Layer 13 of a small transformer language model trained on English Wikipedia (16 layers, counted from 0, width 96).
A neuron adds its activation times its output weights to the MLP's output. To switch it off is to set its activation to zero at one token and run the rest of the model.
A neuron's activation on a vector x is GELU(weights . x + bias), where the dot is the dot product.

Input weights of the MLP neurons that the questions are about. A number n stands for n times 0.00049.
n50 (bias -0.135): 48 -61 -199 -43 -114 215 -10 -72 -95 -35 -82 65 -118 -201 -143 -183 -132 -191 28 26 -71 18 -118 -196 -121 -64 10 33 4 3 -96 -141 -7 -11 80 -115 356 50 -128 21 72 227 -89 154 -64 -133 59 -7 -201 -48 -95 54 -31 177 -119 -100 10 150 -56 220 -60 -10 -16 -166 -83 -24 167 101 -178 -131 -7 -105 38 -64 45 179 -79 42 53 10 13 100 119 51 157 -47 118 -96 -68 119 -97 177 105 7 185 56
n62 (bias -0.061): -231 -41 195 -32 -84 -253 42 -64 141 23 -45 -71 -75 -90 59 -240 11 -134 -123 116 60 -8 -91 27 -82 -128 -40 105 -128 -122 -15 4 75 102 101 285 -15 16 114 -56 -275 -29 240 -124 -39 190 -14 135 4 -8 24 -33 272 -156 168 160 77 -27 -193 -17 -116 -11 -68 19 -126 -48 23 -38 -11 -150 -8 -15 -265 122 -84 26 263 4 165 86 -55 112 63 -30 274 24 -26 49 108 263 44 -38 39 -322 103 -80
n69 (bias -0.172): -158 -24 28 -91 -287 56 60 -131 -126 -217 -12 -56 -95 12 -67 -74 -43 -209 326 -156 150 69 4 16 129 -169 -31 27 -198 12 -52 53 -4 -230 46 97 16 -58 100 155 -35 -120 -197 -143 -168 205 -61 48 118 -104 126 124 -132 173 -40 -17 15 133 38 11 31 307 216 128 -306 -4 41 -32 121 -192 28 61 8 156 -141 271 -23 196 -32 163 101 123 -158 -118 -23 67 -60 139 241 -125 -8 168 -80 -95 -101 237
n86 (bias -0.099): -115 -73 -66 87 263 75 -25 91 37 -134 -74 -98 111 -190 -155 85 -20 -57 -246 -151 -70 123 100 -25 161 337 -145 301 163 -194 198 -17 -75 143 -36 222 0 95 130 79 -8 -24 102 -241 124 -103 151 -133 -33 -13 -140 -205 117 -213 -134 -155 40 -252 59 -75 -64 -286 134 133 191 135 21 84 109 140 -66 253 54 0 -42 83 28 134 110 78 -32 -74 -156 -127 97 -70 212 -103 -161 46 -61 -63 -107 253 -231 0
n97 (bias -0.093): 226 -179 -94 -100 223 -159 -98 17 169 14 124 76 209 147 -27 -33 -50 -97 -55 -148 149 -38 34 -27 106 44 -98 -160 -10 3 54 -83 167 -74 19 -116 182 94 24 185 -120 -85 97 -13 111 -77 39 -51 -203 -54 -114 -82 3 81 68 42 33 238 -183 18 -7 47 112 41 -145 -33 -195 123 188 -100 -108 7 -187 73 -44 -84 -52 26 -103 -144 -7 128 -123 -13 134 -148 -81 124 -7 140 39 -27 13 -45 -191 177
n112 (bias -0.084): -78 -78 21 116 126 -29 0 0 -11 22 -79 -81 99 -224 -170 -186 -42 -298 -84 67 118 113 112 120 -109 -26 21 -62 56 -58 -86 7 206 -75 76 -87 268 22 101 68 167 17 -26 -115 151 -121 0 283 21 -72 167 73 -72 -62 203 37 17 -4 -17 -48 197 103 -37 -137 169 18 100 -44 120 -29 125 175 47 222 33 79 -371 -48 -66 114 67 -182 -209 14 115 -23 108 -61 -93 -153 0 173 10 -44 -4 127
n123 (bias -0.134): 48 -158 -37 -96 -105 112 311 0 -33 -365 86 88 7 -144 7 260 48 -107 -76 -125 66 -152 -101 15 -50 65 -40 -61 -4 102 -208 -76 -43 -98 -72 94 172 -197 -131 -93 7 -18 23 253 188 114 -18 26 4 127 55 -43 -82 -112 159 -8 -91 -72 -167 255 -22 132 60 -101 168 55 27 -91 159 -15 178 182 -150 -62 -242 37 97 194 -102 97 -193 -115 -70 -52 -47 121 30 -164 -118 83 -76 112 68 -65 178 -98
n152 (bias -0.048): 38 106 8 107 -45 151 197 -35 -121 39 253 98 70 -40 -91 -242 200 354 -106 -266 69 130 97 -8 208 -128 82 130 -76 164 -153 8 40 81 -323 -109 76 -92 -81 -19 -229 -90 63 -131 -119 -118 7 -23 -88 155 -110 -94 -54 -194 -207 52 -4 -16 18 166 -108 -19 -165 -139 -133 15 191 39 27 83 -69 -196 93 -106 148 100 -4 -175 4 -104 49 150 -61 -4 -34 -145 247 38 -15 16 -116 -39 129 171 -55 62
n202 (bias -0.108): -129 -55 107 -129 197 24 123 107 31 92 28 4 -91 215 20 -16 183 82 81 30 -71 -283 -119 117 -286 -154 104 -153 41 48 0 -126 0 -54 -50 56 27 90 212 158 -51 127 -151 -150 -78 -31 57 242 -59 -68 -134 -85 -24 -142 -20 206 50 -48 26 193 -188 133 -57 -4 -103 235 188 -478 -133 90 0 226 -132 78 -40 119 -145 83 36 229 -4 -115 -129 -231 92 -112 -92 -111 -51 245 0 84 4 57 -113 92
n254 (bias -0.089): -112 -300 -162 -193 141 292 128 53 35 -111 -95 -77 91 55 -52 31 -80 -42 14 -43 -239 87 -64 -36 -20 33 -7 82 92 -284 49 -25 -74 59 -82 68 24 -48 -21 99 35 38 -55 -65 -47 -77 -132 42 73 135 135 -158 214 -133 276 7 10 204 3 80 51 73 145 64 -48 -84 -22 104 -129 4 -120 -166 -25 -59 -197 -156 75 74 -25 -7 -24 92 -4 -157 21 -271 -43 -85 14 -43 289 -132 10 260 0 79
n257 (bias -0.100): -61 24 74 4 -145 -221 8 -224 -237 75 41 141 -32 -78 -33 -8 130 -414 34 -50 8 -93 146 173 -67 -77 -4 -240 30 34 -157 -81 230 130 -28 92 -16 99 -13 248 111 120 -13 -4 -9 -99 -218 116 90 -8 -315 113 -108 -16 143 112 -12 84 324 119 20 -245 225 125 8 -74 184 0 -101 162 50 63 121 -256 113 -62 48 -75 -72 145 -4 145 -25 -385 161 157 50 -54 -157 38 141 -200 134 133 -13 -13
n325 (bias -0.087): 73 -107 271 70 -59 145 103 10 -32 61 22 6 61 -160 -32 -129 -236 -22 -3 -63 -21 -7 -77 -23 -113 53 0 -155 100 -88 -32 -145 -64 -57 133 55 25 23 -45 96 54 84 73 -171 -191 -98 6 -106 212 52 54 -90 61 -164 68 113 94 143 89 -46 37 -228 -46 -42 52 -145 291 -49 -146 -132 153 -62 -94 120 127 29 105 73 -13 -140 94 51 -19 -86 -19 -235 -199 42 -35 130 81 45 -3 123 104 -26
n372 (bias -0.084): -187 198 -19 -155 -19 -105 105 4 -107 -31 77 84 41 36 -15 15 163 -275 107 -4 29 237 35 47 44 54 -150 -30 -44 -141 -38 -28 -81 227 -97 -199 -266 -176 117 93 -107 112 -163 -105 -12 130 -251 151 -69 -163 -249 -8 167 101 -51 64 53 -172 199 49 -116 118 -26 -89 22 -133 12 90 -39 -87 -39 114 311 163 153 116 193 -132 47 -73 34 -266 -4 -122 105 -190 -8 -58 -65 94 293 23 52 -12 188 101
n374 (bias -0.090): -46 -57 -12 -169 203 -116 124 -281 129 27 -73 153 -55 -205 129 -204 113 -160 -114 176 224 35 -43 157 -44 -139 19 -19 48 12 -104 -142 228 -214 123 113 -174 -60 -93 -50 4 34 20 -90 91 237 103 -15 99 -12 -81 19 120 41 -125 44 -120 195 -139 -87 63 194 62 228 -129 11 139 176 12 -28 65 -110 -35 87 27 -135 -96 22 102 77 64 111 -145 -99 -7 97 186 46 -299 -8 -248 -213 -4 -84 262 -136

Output weights of the MLP neurons that the questions are about. A number n stands for n times 0.00045.
n50: 29 102 32 -68 -81 -262 293 -165 -65 9 49 55 7 -11 156 69 60 28 202 50 107 128 53 92 -134 -4 32 -243 55 -47 -109 -36 13 -77 -22 175 -125 -155 -182 -58 70 -178 30 153 -39 52 61 86 -58 75 37 -215 93 -32 58 104 -95 -191 150 244 55 150 -54 340 -43 -121 -92 -75 43 -237 -105 177 57 88 -102 -106 86 -142 138 118 -31 -75 -78 -118 -110 -75 -44 95 -165 -29 0 297 -30 -41 23 -154
n62: 68 28 -10 -29 -75 146 31 -3 -151 -157 55 133 -62 -60 -113 35 88 58 -18 -121 -212 104 -41 132 -123 149 139 25 43 -83 10 -44 130 -114 -269 -196 -122 127 -32 -259 58 -129 -7 20 128 181 -3 139 -20 56 0 28 60 16 -102 -24 -103 -30 96 -84 115 203 56 -166 -21 -193 -158 -127 -18 -85 29 44 -149 54 30 -186 5 56 -171 154 186 -125 198 24 -37 -57 39 242 78 -52 217 -43 101 302 6 50
n69: -18 -35 -160 -49 -63 -41 -84 17 -273 -10 -19 -52 71 -109 153 235 191 7 85 41 -84 50 82 30 -117 -81 -148 -120 40 -27 33 -7 -20 187 330 -4 110 21 -103 -37 -78 53 -24 -3 -12 153 94 -39 -17 -100 -222 26 -146 -217 -98 150 -67 8 41 -245 129 158 -40 16 0 -102 110 252 43 -10 97 234 -94 -104 -300 -100 91 -95 -142 266 -7 17 85 7 80 -73 52 -28 94 93 -11 75 -223 -52 265 -77
n86: 193 -43 83 -51 -313 84 -176 -46 101 -4 102 -12 -103 77 114 -133 90 -67 -62 38 27 -48 72 -15 -4 -73 124 -166 -16 349 15 69 105 -49 -37 -30 -67 -44 -208 -98 -71 160 -225 121 -104 -100 -132 40 42 46 217 -97 89 -13 102 172 230 475 -86 198 -74 57 -4 22 -100 -162 -213 8 250 40 182 38 -216 31 133 -107 -289 -11 -54 -82 -157 23 217 257 -147 108 -222 -93 -48 -96 53 -127 -15 62 67 -137
n97: 0 24 11 283 47 95 199 47 -57 147 128 20 -164 27 -96 212 134 -19 -132 28 159 4 -86 17 -11 -4 181 -73 -96 -95 -125 -41 7 131 74 -135 -129 -205 -115 -58 -16 -125 -49 106 -127 -118 -26 192 268 25 173 -115 -236 -8 -264 -139 265 -205 155 -37 110 50 130 17 30 39 145 12 -118 5 139 -178 14 257 107 24 0 46 80 133 -162 -293 10 176 -44 -130 -108 -154 -103 15 8 -240 14 -11 -66 -85
n112: 108 72 -160 97 -25 -89 -3 139 11 90 75 -7 -90 117 25 -110 59 100 -22 136 -8 -193 -196 -36 108 154 4 311 72 230 -45 -100 -112 133 -40 54 -146 84 -61 -40 -18 -21 -221 106 -65 -26 -155 -42 -67 -7 -142 -38 109 -55 -96 3 -45 -192 127 -77 -72 4 14 82 46 3 187 151 -121 365 -74 33 -144 165 -30 -218 -297 10 163 -220 -54 214 92 68 -81 85 -83 -101 -142 -200 -112 271 -20 129 13 16
n123: 55 -120 38 -146 123 -258 -60 93 -113 -14 196 -151 68 39 55 -74 172 -185 166 -76 0 -61 80 92 140 -386 -119 -74 177 -21 39 -74 -14 114 60 134 181 49 -220 67 12 94 -61 311 29 12 19 -27 117 -180 281 -14 -19 -228 -133 -67 -38 164 -12 0 -112 -94 101 -124 61 -102 167 24 -167 -105 19 243 50 116 -106 -67 314 -215 -15 -13 -59 -139 74 -109 -22 26 0 319 59 -123 -165 -71 -108 108 170 -93
n152: 33 84 -50 65 -89 -243 -110 -66 -15 -87 -235 127 164 198 -26 113 -44 -149 71 24 213 25 108 100 -114 54 69 -125 -37 36 -40 218 -98 -96 123 248 -50 -18 59 -66 94 -106 -126 11 47 170 152 -33 38 100 95 42 -38 -162 -22 -120 -86 139 -394 147 133 59 55 91 -4 -72 -136 -61 -175 47 -70 129 51 198 -210 -20 73 89 199 222 -76 -124 -67 -137 -122 101 -33 -288 -95 7 85 53 -160 -168 90 -6
n202: 140 -112 -46 -27 89 -26 88 -117 -80 -60 42 48 195 87 -73 -235 -244 -159 -52 81 0 -264 -132 20 -64 -199 93 -33 18 70 -102 -95 -77 -59 204 -16 169 121 -227 -84 60 -157 -17 70 -121 11 -43 175 61 -103 -164 48 204 112 160 -42 64 61 -243 -209 87 -143 65 106 54 -81 67 -11 -33 352 93 -8 -37 48 -129 -7 -197 14 142 -73 -140 65 38 206 -38 -141 96 55 277 168 18 35 -20 97 -23 148
n254: -26 48 53 72 -248 -287 39 21 142 -118 115 116 -53 -120 139 -23 -64 -60 104 -142 124 -100 7 50 43 -142 -76 -22 125 8 86 230 3 165 100 -188 23 -82 -132 -180 93 -151 -51 77 -105 -176 36 22 -21 100 -47 -48 -132 225 -22 67 -11 242 -178 131 262 99 -117 -149 -47 -41 43 -113 4 -244 309 170 57 -12 62 180 -279 75 -45 98 10 -38 38 -4 -45 152 -44 -40 -13 -108 -283 181 10 45 7 -26
n257: 44 -133 60 -240 -95 149 -90 103 -18 47 -11 -51 60 115 -76 137 -205 -14 88 -43 -16 226 -4 217 199 95 317 65 145 -97 124 -104 -205 11 -224 131 -118 46 -4 -14 162 -128 -27 28 -15 200 -107 14 -84 115 3 80 27 67 94 -159 -133 -171 -55 -129 -65 -167 137 -140 -28 94 -84 -204 115 -36 24 -63 165 -238 128 -3 9 -57 137 -153 -92 37 -22 3 -171 44 -47 24 59 234 22 -22 80 21 -151 -92
n325: 52 30 96 -78 41 -39 -59 3 119 -104 125 -17 -89 -81 85 56 -16 227 -3 -88 37 40 -47 158 -136 143 47 -102 55 84 170 220 -125 -140 14 -15 71 80 -65 -82 59 26 -160 65 -109 10 104 121 -150 -125 -9 -51 87 101 -10 -105 -196 -265 -231 -133 42 62 41 -157 -40 -183 116 14 78 15 -42 49 147 -416 -25 186 58 13 16 248 0 223 -6 -13 110 0 -62 -111 -167 -84 0 94 79 -58 43 36
n372: -163 -24 -22 75 218 143 -69 81 -40 -305 -61 87 -135 -348 -81 -20 74 -134 -136 -191 83 141 88 33 -196 -184 18 -40 122 419 -281 -302 -21 0 -146 53 61 92 153 -23 371 -142 -46 -193 0 -18 -97 -79 42 253 112 111 -196 128 224 13 166 189 -41 -170 -56 -239 81 -36 189 -108 -44 -83 76 312 -96 70 -107 0 -113 -33 71 209 9 -201 -46 67 31 -26 -51 110 81 185 -31 322 -50 -232 -8 192 86 -162
n374: 49 90 -63 -30 8 244 90 104 16 -103 -30 42 254 341 -98 226 -79 205 128 -109 -133 -16 120 89 44 141 -117 -57 8 -355 -4 70 -56 -29 303 100 260 48 0 -4 -188 -43 -11 31 -344 -242 -189 100 23 104 150 -173 -120 27 69 70 -36 52 -58 106 101 -49 -126 -72 -164 -216 -79 -105 -28 145 -155 38 -26 54 -19 -4 -129 38 -16 37 88 -133 77 258 89 -367 -107 67 -19 -100 -119 93 -64 12 -163 166

Each question names a token from some text and the token that comes next. It shows the vector x that enters the MLP there. A number n stands for n times 0.012.

Then comes g, the gradient of the next token's log-probability with respect to the MLP's output, scaled to length 1. A neuron's effect is roughly proportional to its activation times (output weights . g). A number n stands for n times 0.0009.

"rel", then ", "
x: -181 20 -105 11 77 13 60 -34 133 89 132 112 -22 -51 -69 8 -104 117 36 120 6 107 -189 83 1 -75 5 122 7 156 -21 90 -98 109 -69 -33 -38 60 65 -192 -188 57 25 245 -72 -175 -2 -166 -27 107 -163 15 -40 -163 92 -255 -44 126 -74 -199 56 -253 -34 -271 -95 18 -48 -59 -175 2 -88 -308 -277 -45 214 19 200 199 -251 164 229 -47 234 140 -30 108 139 -34 191 -137 46 139 69 86 177 65
g: 50 -43 14 84 113 96 -76 226 -86 20 73 90 1 204 4 -198 47 -48 101 68 -114 28 142 -17 -137 105 -19 174 92 0 32 88 37 -9 -247 -197 -149 69 -174 -96 0 -141 -87 120 81 -103 125 -62 -247 -112 -45 -44 -89 145 13 -93 159 -247 -67 172 86 26 -32 -123 69 94 -153 3 17 -20 -32 -19 -34 176 -251 97 97 -215 94 110 90 -59 -62 -186 10 85 163 59 -89 42 139 58 -5 -15 157 -203
Which two neurons, each switched off alone, lower its probability most, in order? n50, n152

"can ", then "still "
x: 147 43 -26 -235 97 -158 -168 141 10 -197 9 -29 -142 95 61 36 61 150 -68 -108 -85 95 -225 -100 -5 -47 -51 -261 -40 57 102 44 128 245 -25 156 62 15 48 77 22 -125 -236 -89 169 -36 166 -138 52 316 -49 87 22 -14 -73 133 8 27 32 -53 133 0 -276 -136 -86 -113 -59 90 -162 181 -191 -108 -134 56 161 9 -19 -89 -188 48 151 -30 -92 170 -24 121 105 157 170 -200 -211 -81 29 -88 110 317
g: 3 -296 70 -42 43 75 -99 -185 -169 23 252 -29 26 45 -75 -104 -124 -68 -27 -203 201 145 126 -120 -77 -16 132 -44 -54 66 113 65 115 73 -1 -26 62 136 10 -61 10 18 77 -255 -196 59 -7 102 -5 -76 331 147 18 -190 61 31 174 106 5 -32 131 -113 -19 -11 37 -329 4 -141 41 -24 -50 21 -63 99 -93 -114 -25 -2 66 -82 105 215 2 9 -191 94 -37 -33 -87 85 -65 -66 53 166 -27 105
Switching off which neuron hurts the next token most? n152

"qu", then "inc"
x: -54 -28 24 -34 -55 109 -50 181 118 22 -143 -27 -135 82 -172 125 -211 189 86 10 -192 -10 -91 -249 148 13 -103 -107 204 128 81 81 -204 88 11 111 -105 -93 -132 -221 108 208 236 126 295 -30 15 -278 -51 108 211 132 -82 76 72 19 90 224 2 -217 -241 5 -162 -300 -89 -80 49 -192 13 10 54 -167 -12 -26 -56 39 138 32 -152 9 179 100 213 40 32 29 8 84 115 -94 60 -186 -206 59 47 -46
g: -132 -42 -96 -59 138 -80 -136 22 99 11 84 -12 -233 -88 26 8 118 -185 -60 295 47 -51 -104 -59 118 -191 87 -5 58 34 -21 -134 122 -17 174 209 6 38 56 18 -144 -36 -247 15 -24 -52 216 -148 -106 15 151 129 -292 103 6 -17 -36 -7 -114 41 197 84 -67 57 90 -206 3 -127 -6 126 -2 273 52 -102 -97 -99 48 115 -24 -32 123 101 28 99 62 -215 -52 50 188 69 -40 4 -160 10 -88 18
Switching off which neuron hurts the next token most? n254

"| ", then "Australia "
x: -135 108 260 178 -28 -6 -73 64 -55 -133 -49 20 35 -13 43 30 89 -135 -96 -324 37 6 -194 94 36 -133 114 -388 80 -38 52 249 -132 307 148 -80 -76 2 -56 -162 -104 -37 97 94 187 122 173 -294 53 154 -24 -39 106 188 191 -94 -201 47 -34 -141 -115 156 165 57 79 36 -123 -66 -84 35 -109 -112 49 3 117 2 33 -373 22 164 -94 207 -20 63 -49 103 -143 100 5 -81 -66 -65 -147 -58 89 72
g: 15 189 87 -139 -69 36 -81 50 33 -277 -16 11 118 284 9 -29 124 155 108 57 15 -136 -183 -65 -47 213 -23 70 38 -17 -110 25 223 118 -222 -112 -109 177 -274 -13 32 -110 -62 -110 99 -161 139 -124 -81 7 -139 -105 -47 117 -17 -22 -8 -87 -99 -54 66 -38 -91 -229 122 1 0 82 -54 -57 -123 -11 109 28 -86 -11 -39 46 -38 27 176 94 182 37 23 -147 212 -65 -30 260 117 -16 -106 -3 94 64
Switching off which neuron hurts the next token most? n62

"on ", then "guitars"
x: -22 -31 -57 -50 134 58 -52 4 -136 -140 16 -58 -83 -65 -152 190 29 -28 -42 56 -244 -168 -86 107 -51 -262 195 -228 19 126 0 176 -126 156 -36 34 -119 -44 119 119 31 47 89 269 69 -51 -40 -84 -47 96 48 70 50 226 -17 111 -202 -8 -44 -214 116 87 -44 -15 -26 87 -134 225 23 357 -187 61 59 154 136 -75 -225 -81 -140 135 81 -65 -124 16 75 21 -50 86 -184 -226 14 -5 -4 -7 188 -24
g: 97 -232 184 91 -32 148 52 -59 -27 77 -210 44 -199 46 -47 335 -191 27 -39 -54 36 9 -21 180 58 -55 17 63 -123 154 -27 50 -117 -39 139 18 38 -58 146 -9 -79 -19 -215 5 -159 51 -73 42 280 -60 -20 236 -1 -222 3 -143 -108 -107 98 98 -49 58 -63 16 -12 59 117 -32 54 -15 -18 -111 108 -260 76 -81 25 94 80 -14 -151 -171 23 97 -46 70 113 -163 71 14 172 -110 -163 42 -61 155
Which two neurons, each switched off alone, lower its probability most, in order? n257, n50

", ", then "he "
x: -111 40 -51 33 151 -21 1 9 -176 -139 -49 193 99 -51 145 5 19 74 40 75 87 -32 50 -226 -145 -145 -2 -127 -62 156 116 218 1 69 72 152 -205 57 19 -262 -12 47 65 -85 -66 -241 21 -85 -46 -52 49 196 -22 142 88 76 -2 6 -149 -334 36 219 -221 -93 -123 32 -123 111 -44 293 19 -79 -134 130 -39 151 -122 -55 -158 89 184 78 129 48 71 87 -145 336 -166 -29 -154 -68 -42 -38 32 43
g: -105 73 -47 -184 11 21 111 50 -25 47 -40 175 89 80 109 72 51 -5 178 -93 -89 75 214 -143 -139 35 -128 113 62 -5 -58 120 -36 197 80 43 -62 15 154 -100 -5 138 100 168 -80 -46 -50 56 -278 -150 -8 247 93 -174 -190 -25 259 -82 -98 63 76 -144 -168 -3 1 148 -16 113 -143 -26 9 -65 -20 61 -225 208 88 -26 -195 8 -85 40 81 -143 119 22 -202 -20 -169 -114 76 13 0 36 -34 -152
Which two neurons, each switched off alone, lower its probability most, in order? n374, n202

"£", then "200"
x: -255 -264 -148 -39 179 110 -108 28 -62 -147 158 116 10 125 34 231 -44 -169 -89 -60 -107 -142 157 -137 48 -88 55 -66 -15 -30 170 157 -90 3 -104 157 -103 -155 -222 92 4 46 26 -169 138 197 237 99 -74 -49 -86 85 94 -30 -35 -89 124 142 -177 -4 -27 134 56 -46 19 228 -100 -90 -97 30 -89 10 72 215 76 127 94 -21 -254 -27 176 179 -224 150 -32 121 -134 -4 -32 -110 125 -84 224 -200 -189 157
g: -56 69 261 212 73 37 -48 -24 -259 150 -39 -106 -129 49 38 75 153 71 117 -258 -53 -37 143 -49 8 47 173 -91 3 -186 32 169 -111 -14 -117 -56 -47 -98 -36 2 104 -21 -228 -7 -29 63 -135 -149 -68 -17 335 -40 67 54 104 186 -108 -46 50 -54 -69 45 -4 48 173 -156 97 -1 8 32 -94 97 34 -58 -45 81 53 184 23 4 -217 19 203 -199 -32 -147 -84 -14 -120 5 -41 -9 -131 -114 168 136
Which two neurons, each switched off alone, lower its probability most, in order? n97, n69

". ", then "for "
x: -398 -27 -76 175 -90 -225 -126 -107 91 -314 23 107 -10 205 66 78 -19 13 -12 219 209 2 -41 -31 14 -391 186 2 73 -12 166 135 -182 101 161 121 9 -54 -23 84 -25 51 -31 24 -4 78 134 -192 -75 66 -123 196 -23 56 11 11 -179 238 -115 -326 62 -127 -101 -93 -211 84 -80 -36 140 24 154 -177 -34 85 -83 -1 59 -40 -58 -16 156 130 143 96 -41 -79 29 155 -126 -133 9 129 31 65 54 -44
g: -98 53 126 -141 -67 51 -218 -96 19 -181 -31 70 31 128 78 73 -178 -173 -16 156 18 26 -202 16 10 -150 -195 -21 -48 178 -2 -122 106 147 98 36 -1 -109 150 223 -133 42 -179 -12 5 -147 65 22 -93 -34 56 -20 20 40 5 116 174 -231 30 66 66 52 -172 -39 -13 5 -6 195 52 9 116 -77 -29 15 55 82 117 -180 206 -93 45 -236 -131 -238 123 -19 68 172 80 -39 192 -90 -100 -4 182 97
Switching off which neuron hurts the next token most? n69

"Our ", then "Day "
x: -40 -12 60 241 -30 -48 -187 27 -41 -5 -118 104 81 -207 -11 149 -19 111 14 -230 -129 -35 -81 -197 -33 -116 254 -16 -72 -132 150 85 -31 157 14 239 132 35 49 -8 -182 33 73 49 99 26 115 -103 29 52 263 158 -168 -153 -27 -116 39 87 -18 -206 -58 14 135 -222 -100 2 -165 143 215 139 -30 -218 -66 21 27 101 -240 -292 -229 -17 102 99 -41 45 -63 38 -67 -91 20 159 -36 -141 183 185 135 192
g: -169 169 -95 -68 -80 -25 181 68 39 97 31 2 122 -6 -98 114 -32 -145 167 171 -15 102 -41 -42 -131 -106 102 27 265 9 66 -165 -289 46 -88 -3 -60 81 99 24 142 99 1 -200 107 88 55 -100 -132 -12 -202 174 18 -186 -171 -48 -242 -144 -191 -75 -21 56 128 2 -57 119 60 -70 142 5 39 137 51 85 29 172 38 -72 -2 -222 -154 -4 -17 -2 -51 101 -67 -158 33 31 -77 83 120 -47 248 34
Switching off which neuron hurts the next token most? n152

"ase ", then "by "
x: -103 -113 44 212 45 101 -185 -113 -66 25 15 43 157 -42 206 144 68 -86 186 108 -12 -158 -131 -22 186 -247 96 75 162 -112 12 25 -72 94 -16 63 121 9 7 -29 -157 104 -102 -69 -8 -202 6 -112 91 260 -33 127 -141 -57 -50 101 -161 38 -18 -343 114 -128 -53 -122 -40 -20 -95 113 38 99 16 75 -71 -81 117 -93 78 -185 -209 -346 203 22 93 46 68 25 47 152 -287 -32 174 329 -74 31 3 -14
g: -107 247 99 19 46 -81 -53 16 -48 -254 -135 22 -77 90 -39 64 35 91 -25 -14 88 5 117 -178 -96 45 140 -20 -56 -151 -68 51 -151 203 205 -57 -227 57 -34 -40 -86 30 -153 -71 -88 -68 29 -48 162 -142 -183 -65 -57 33 157 116 66 -98 118 -34 -163 236 -145 -157 3 -168 32 17 -90 56 -81 84 21 -55 -87 82 94 -185 280 -36 7 10 -32 -56 146 122 12 224 47 43 104 -78 181 52 231 -98
Switching off which neuron hurts the next token most? n325

"190", then "9"
x: -245 -13 -92 -142 -23 -277 -121 235 -108 76 85 -44 -31 -19 153 179 -142 -100 94 28 -85 98 138 -165 -56 -2 -73 108 115 135 111 272 5 119 43 -22 -204 240 -42 4 122 96 74 -33 203 49 -95 -236 -59 115 -176 123 97 214 146 -235 -121 -129 -144 8 9 -140 168 280 -106 -179 -93 -65 -146 120 -65 -88 -120 -159 108 175 -84 103 -170 107 90 -78 -129 -26 55 -37 109 125 66 -130 1 -103 111 -70 -72 147
g: 23 83 -131 103 -21 -42 101 1 84 -15 -70 -71 170 -135 92 -1 -94 -57 42 18 41 66 -31 63 -66 -29 -29 199 -41 -31 7 84 -336 85 -41 185 -26 -73 150 -34 -102 -136 -54 -116 234 -42 -95 142 -107 27 59 27 -145 36 -59 -63 -194 -142 -82 116 38 -139 146 59 334 -71 -106 7 81 -59 263 -150 82 99 -55 -35 -26 87 -197 -43 271 -46 9 -30 204 -13 -34 166 -195 80 -42 17 -45 -154 -136 103
Which neuron, switched off, raises the next token's probability most? n86

", ", then "exists "
x: -143 16 -224 33 67 -207 -54 -128 1 -252 -5 210 66 -90 -71 -22 131 47 120 34 24 -70 27 -146 -58 -399 26 -46 -118 197 -267 335 -99 189 107 98 -125 111 107 82 3 108 -23 138 -83 -96 -65 -87 12 -61 20 270 -140 135 171 -56 -27 -13 -131 -92 91 78 -119 -124 -46 32 -41 -15 -104 301 -14 -174 -101 163 -13 -45 -155 87 93 139 100 91 48 85 55 2 -22 153 -202 -59 -4 23 50 35 100 -19
g: 96 17 32 -145 -179 -131 -43 222 17 32 -46 -220 150 24 186 -33 154 55 57 -27 -146 79 94 -110 147 -4 -121 12 -146 -119 120 -82 -14 -73 -140 -24 239 -105 106 139 223 -157 -63 -106 125 -50 -61 -83 129 98 11 -19 106 -127 33 67 241 -80 227 35 108 -40 -13 80 186 -223 116 -9 -46 158 -122 127 -27 -204 10 -29 21 -54 -63 -64 -29 -139 -110 -153 -10 -78 -35 -9 -67 104 27 -104 -32 -12 -134 247
Switching off which neuron hurts the next token most? n374

"ayl", then "or "
x: -387 -63 -57 -164 -70 95 -126 -19 302 -35 -51 -123 -72 25 -46 30 -96 252 98 -156 -80 -69 -117 -202 -17 -67 19 -21 39 61 46 172 50 20 22 -26 -86 103 -133 76 58 -95 247 181 108 -230 42 -308 -64 -139 -26 162 -137 -126 -4 -111 28 37 -69 -208 67 -207 99 -264 12 31 -193 130 175 -85 24 -63 -62 44 24 70 160 144 -86 252 247 103 116 49 184 49 99 44 70 -158 78 191 86 68 74 -94
g: -22 111 -57 69 -127 -84 -158 -21 -27 69 88 107 95 2 34 112 184 2 140 3 67 129 121 11 35 -76 47 121 6 -166 154 101 171 136 -183 126 60 28 -213 264 72 -59 -138 -256 -5 -125 -161 -27 42 -285 7 -30 -161 25 113 -141 30 119 99 -49 -51 74 -42 -168 -89 -83 72 115 63 5 110 89 -114 74 123 2 -157 -126 60 -183 12 -127 -5 115 18 155 131 -4 -51 -146 -44 -99 -175 -14 160 -226
Switching off which neuron hurts the next token most? n86

"Vinn", then "ie "
x: -267 -106 62 -379 -91 94 -64 120 -84 142 -172 -4 36 -166 -1 119 -92 34 69 83 43 -70 -179 -315 -190 -90 53 23 184 152 164 282 -167 101 138 -70 -149 113 -180 -102 184 -12 63 240 73 -94 52 -319 45 101 124 68 -26 -14 104 -43 72 252 18 -146 -57 -20 69 -305 0 -19 -148 -62 234 37 8 -51 -159 -23 151 10 89 105 -187 52 22 41 131 -29 208 55 72 11 79 -81 107 -47 -139 62 58 -45
g: 31 -21 -93 104 -145 0 -16 135 -19 -3 -96 148 302 131 -63 75 5 172 146 -97 -140 -79 150 39 52 -137 26 -96 86 -157 -42 -18 59 215 103 22 -32 104 11 -26 -3 32 80 -72 -224 -18 -145 -343 -2 -102 -53 -12 119 -53 -39 -115 -28 121 -9 222 19 269 -87 -146 125 104 44 13 -72 -90 68 108 55 -156 -4 201 -208 36 -154 154 21 -7 91 -41 -12 38 -30 -54 50 -51 -267 -63 98 -61 8 -189
Switching off which neuron hurts the next token most? n254

"solo ", then "single "
x: -36 -104 123 -9 98 121 -64 -35 -27 8 -131 91 -179 -77 -111 257 -11 143 76 -29 53 -24 26 75 19 -129 201 -12 44 -15 155 381 -292 171 183 -8 -83 -46 37 50 -48 67 -197 23 206 58 39 -68 144 81 -8 239 92 -165 46 -43 64 -6 -64 -144 -18 270 53 -276 -82 -38 -264 97 112 91 -113 39 -20 -104 107 67 -206 -239 -140 -149 167 -5 97 -20 -36 127 -80 66 -213 -237 -19 -264 -102 56 7 155
g: -20 35 75 6 -67 14 39 101 -153 48 -98 86 32 -68 -128 85 135 67 -198 -62 156 0 -196 79 19 67 -3 -123 -221 26 -19 221 99 -127 61 -74 -34 -162 -178 3 66 -46 -108 150 305 -178 170 58 4 -153 -83 -242 -154 20 15 -152 72 28 -195 102 -5 24 -84 -38 -138 232 8 -132 57 -9 81 -78 47 49 4 113 -75 154 178 -46 65 98 -226 76 23 140 13 12 27 219 -60 4 223 6 -102 -63
Which neuron, switched off, raises the next token's probability most? n97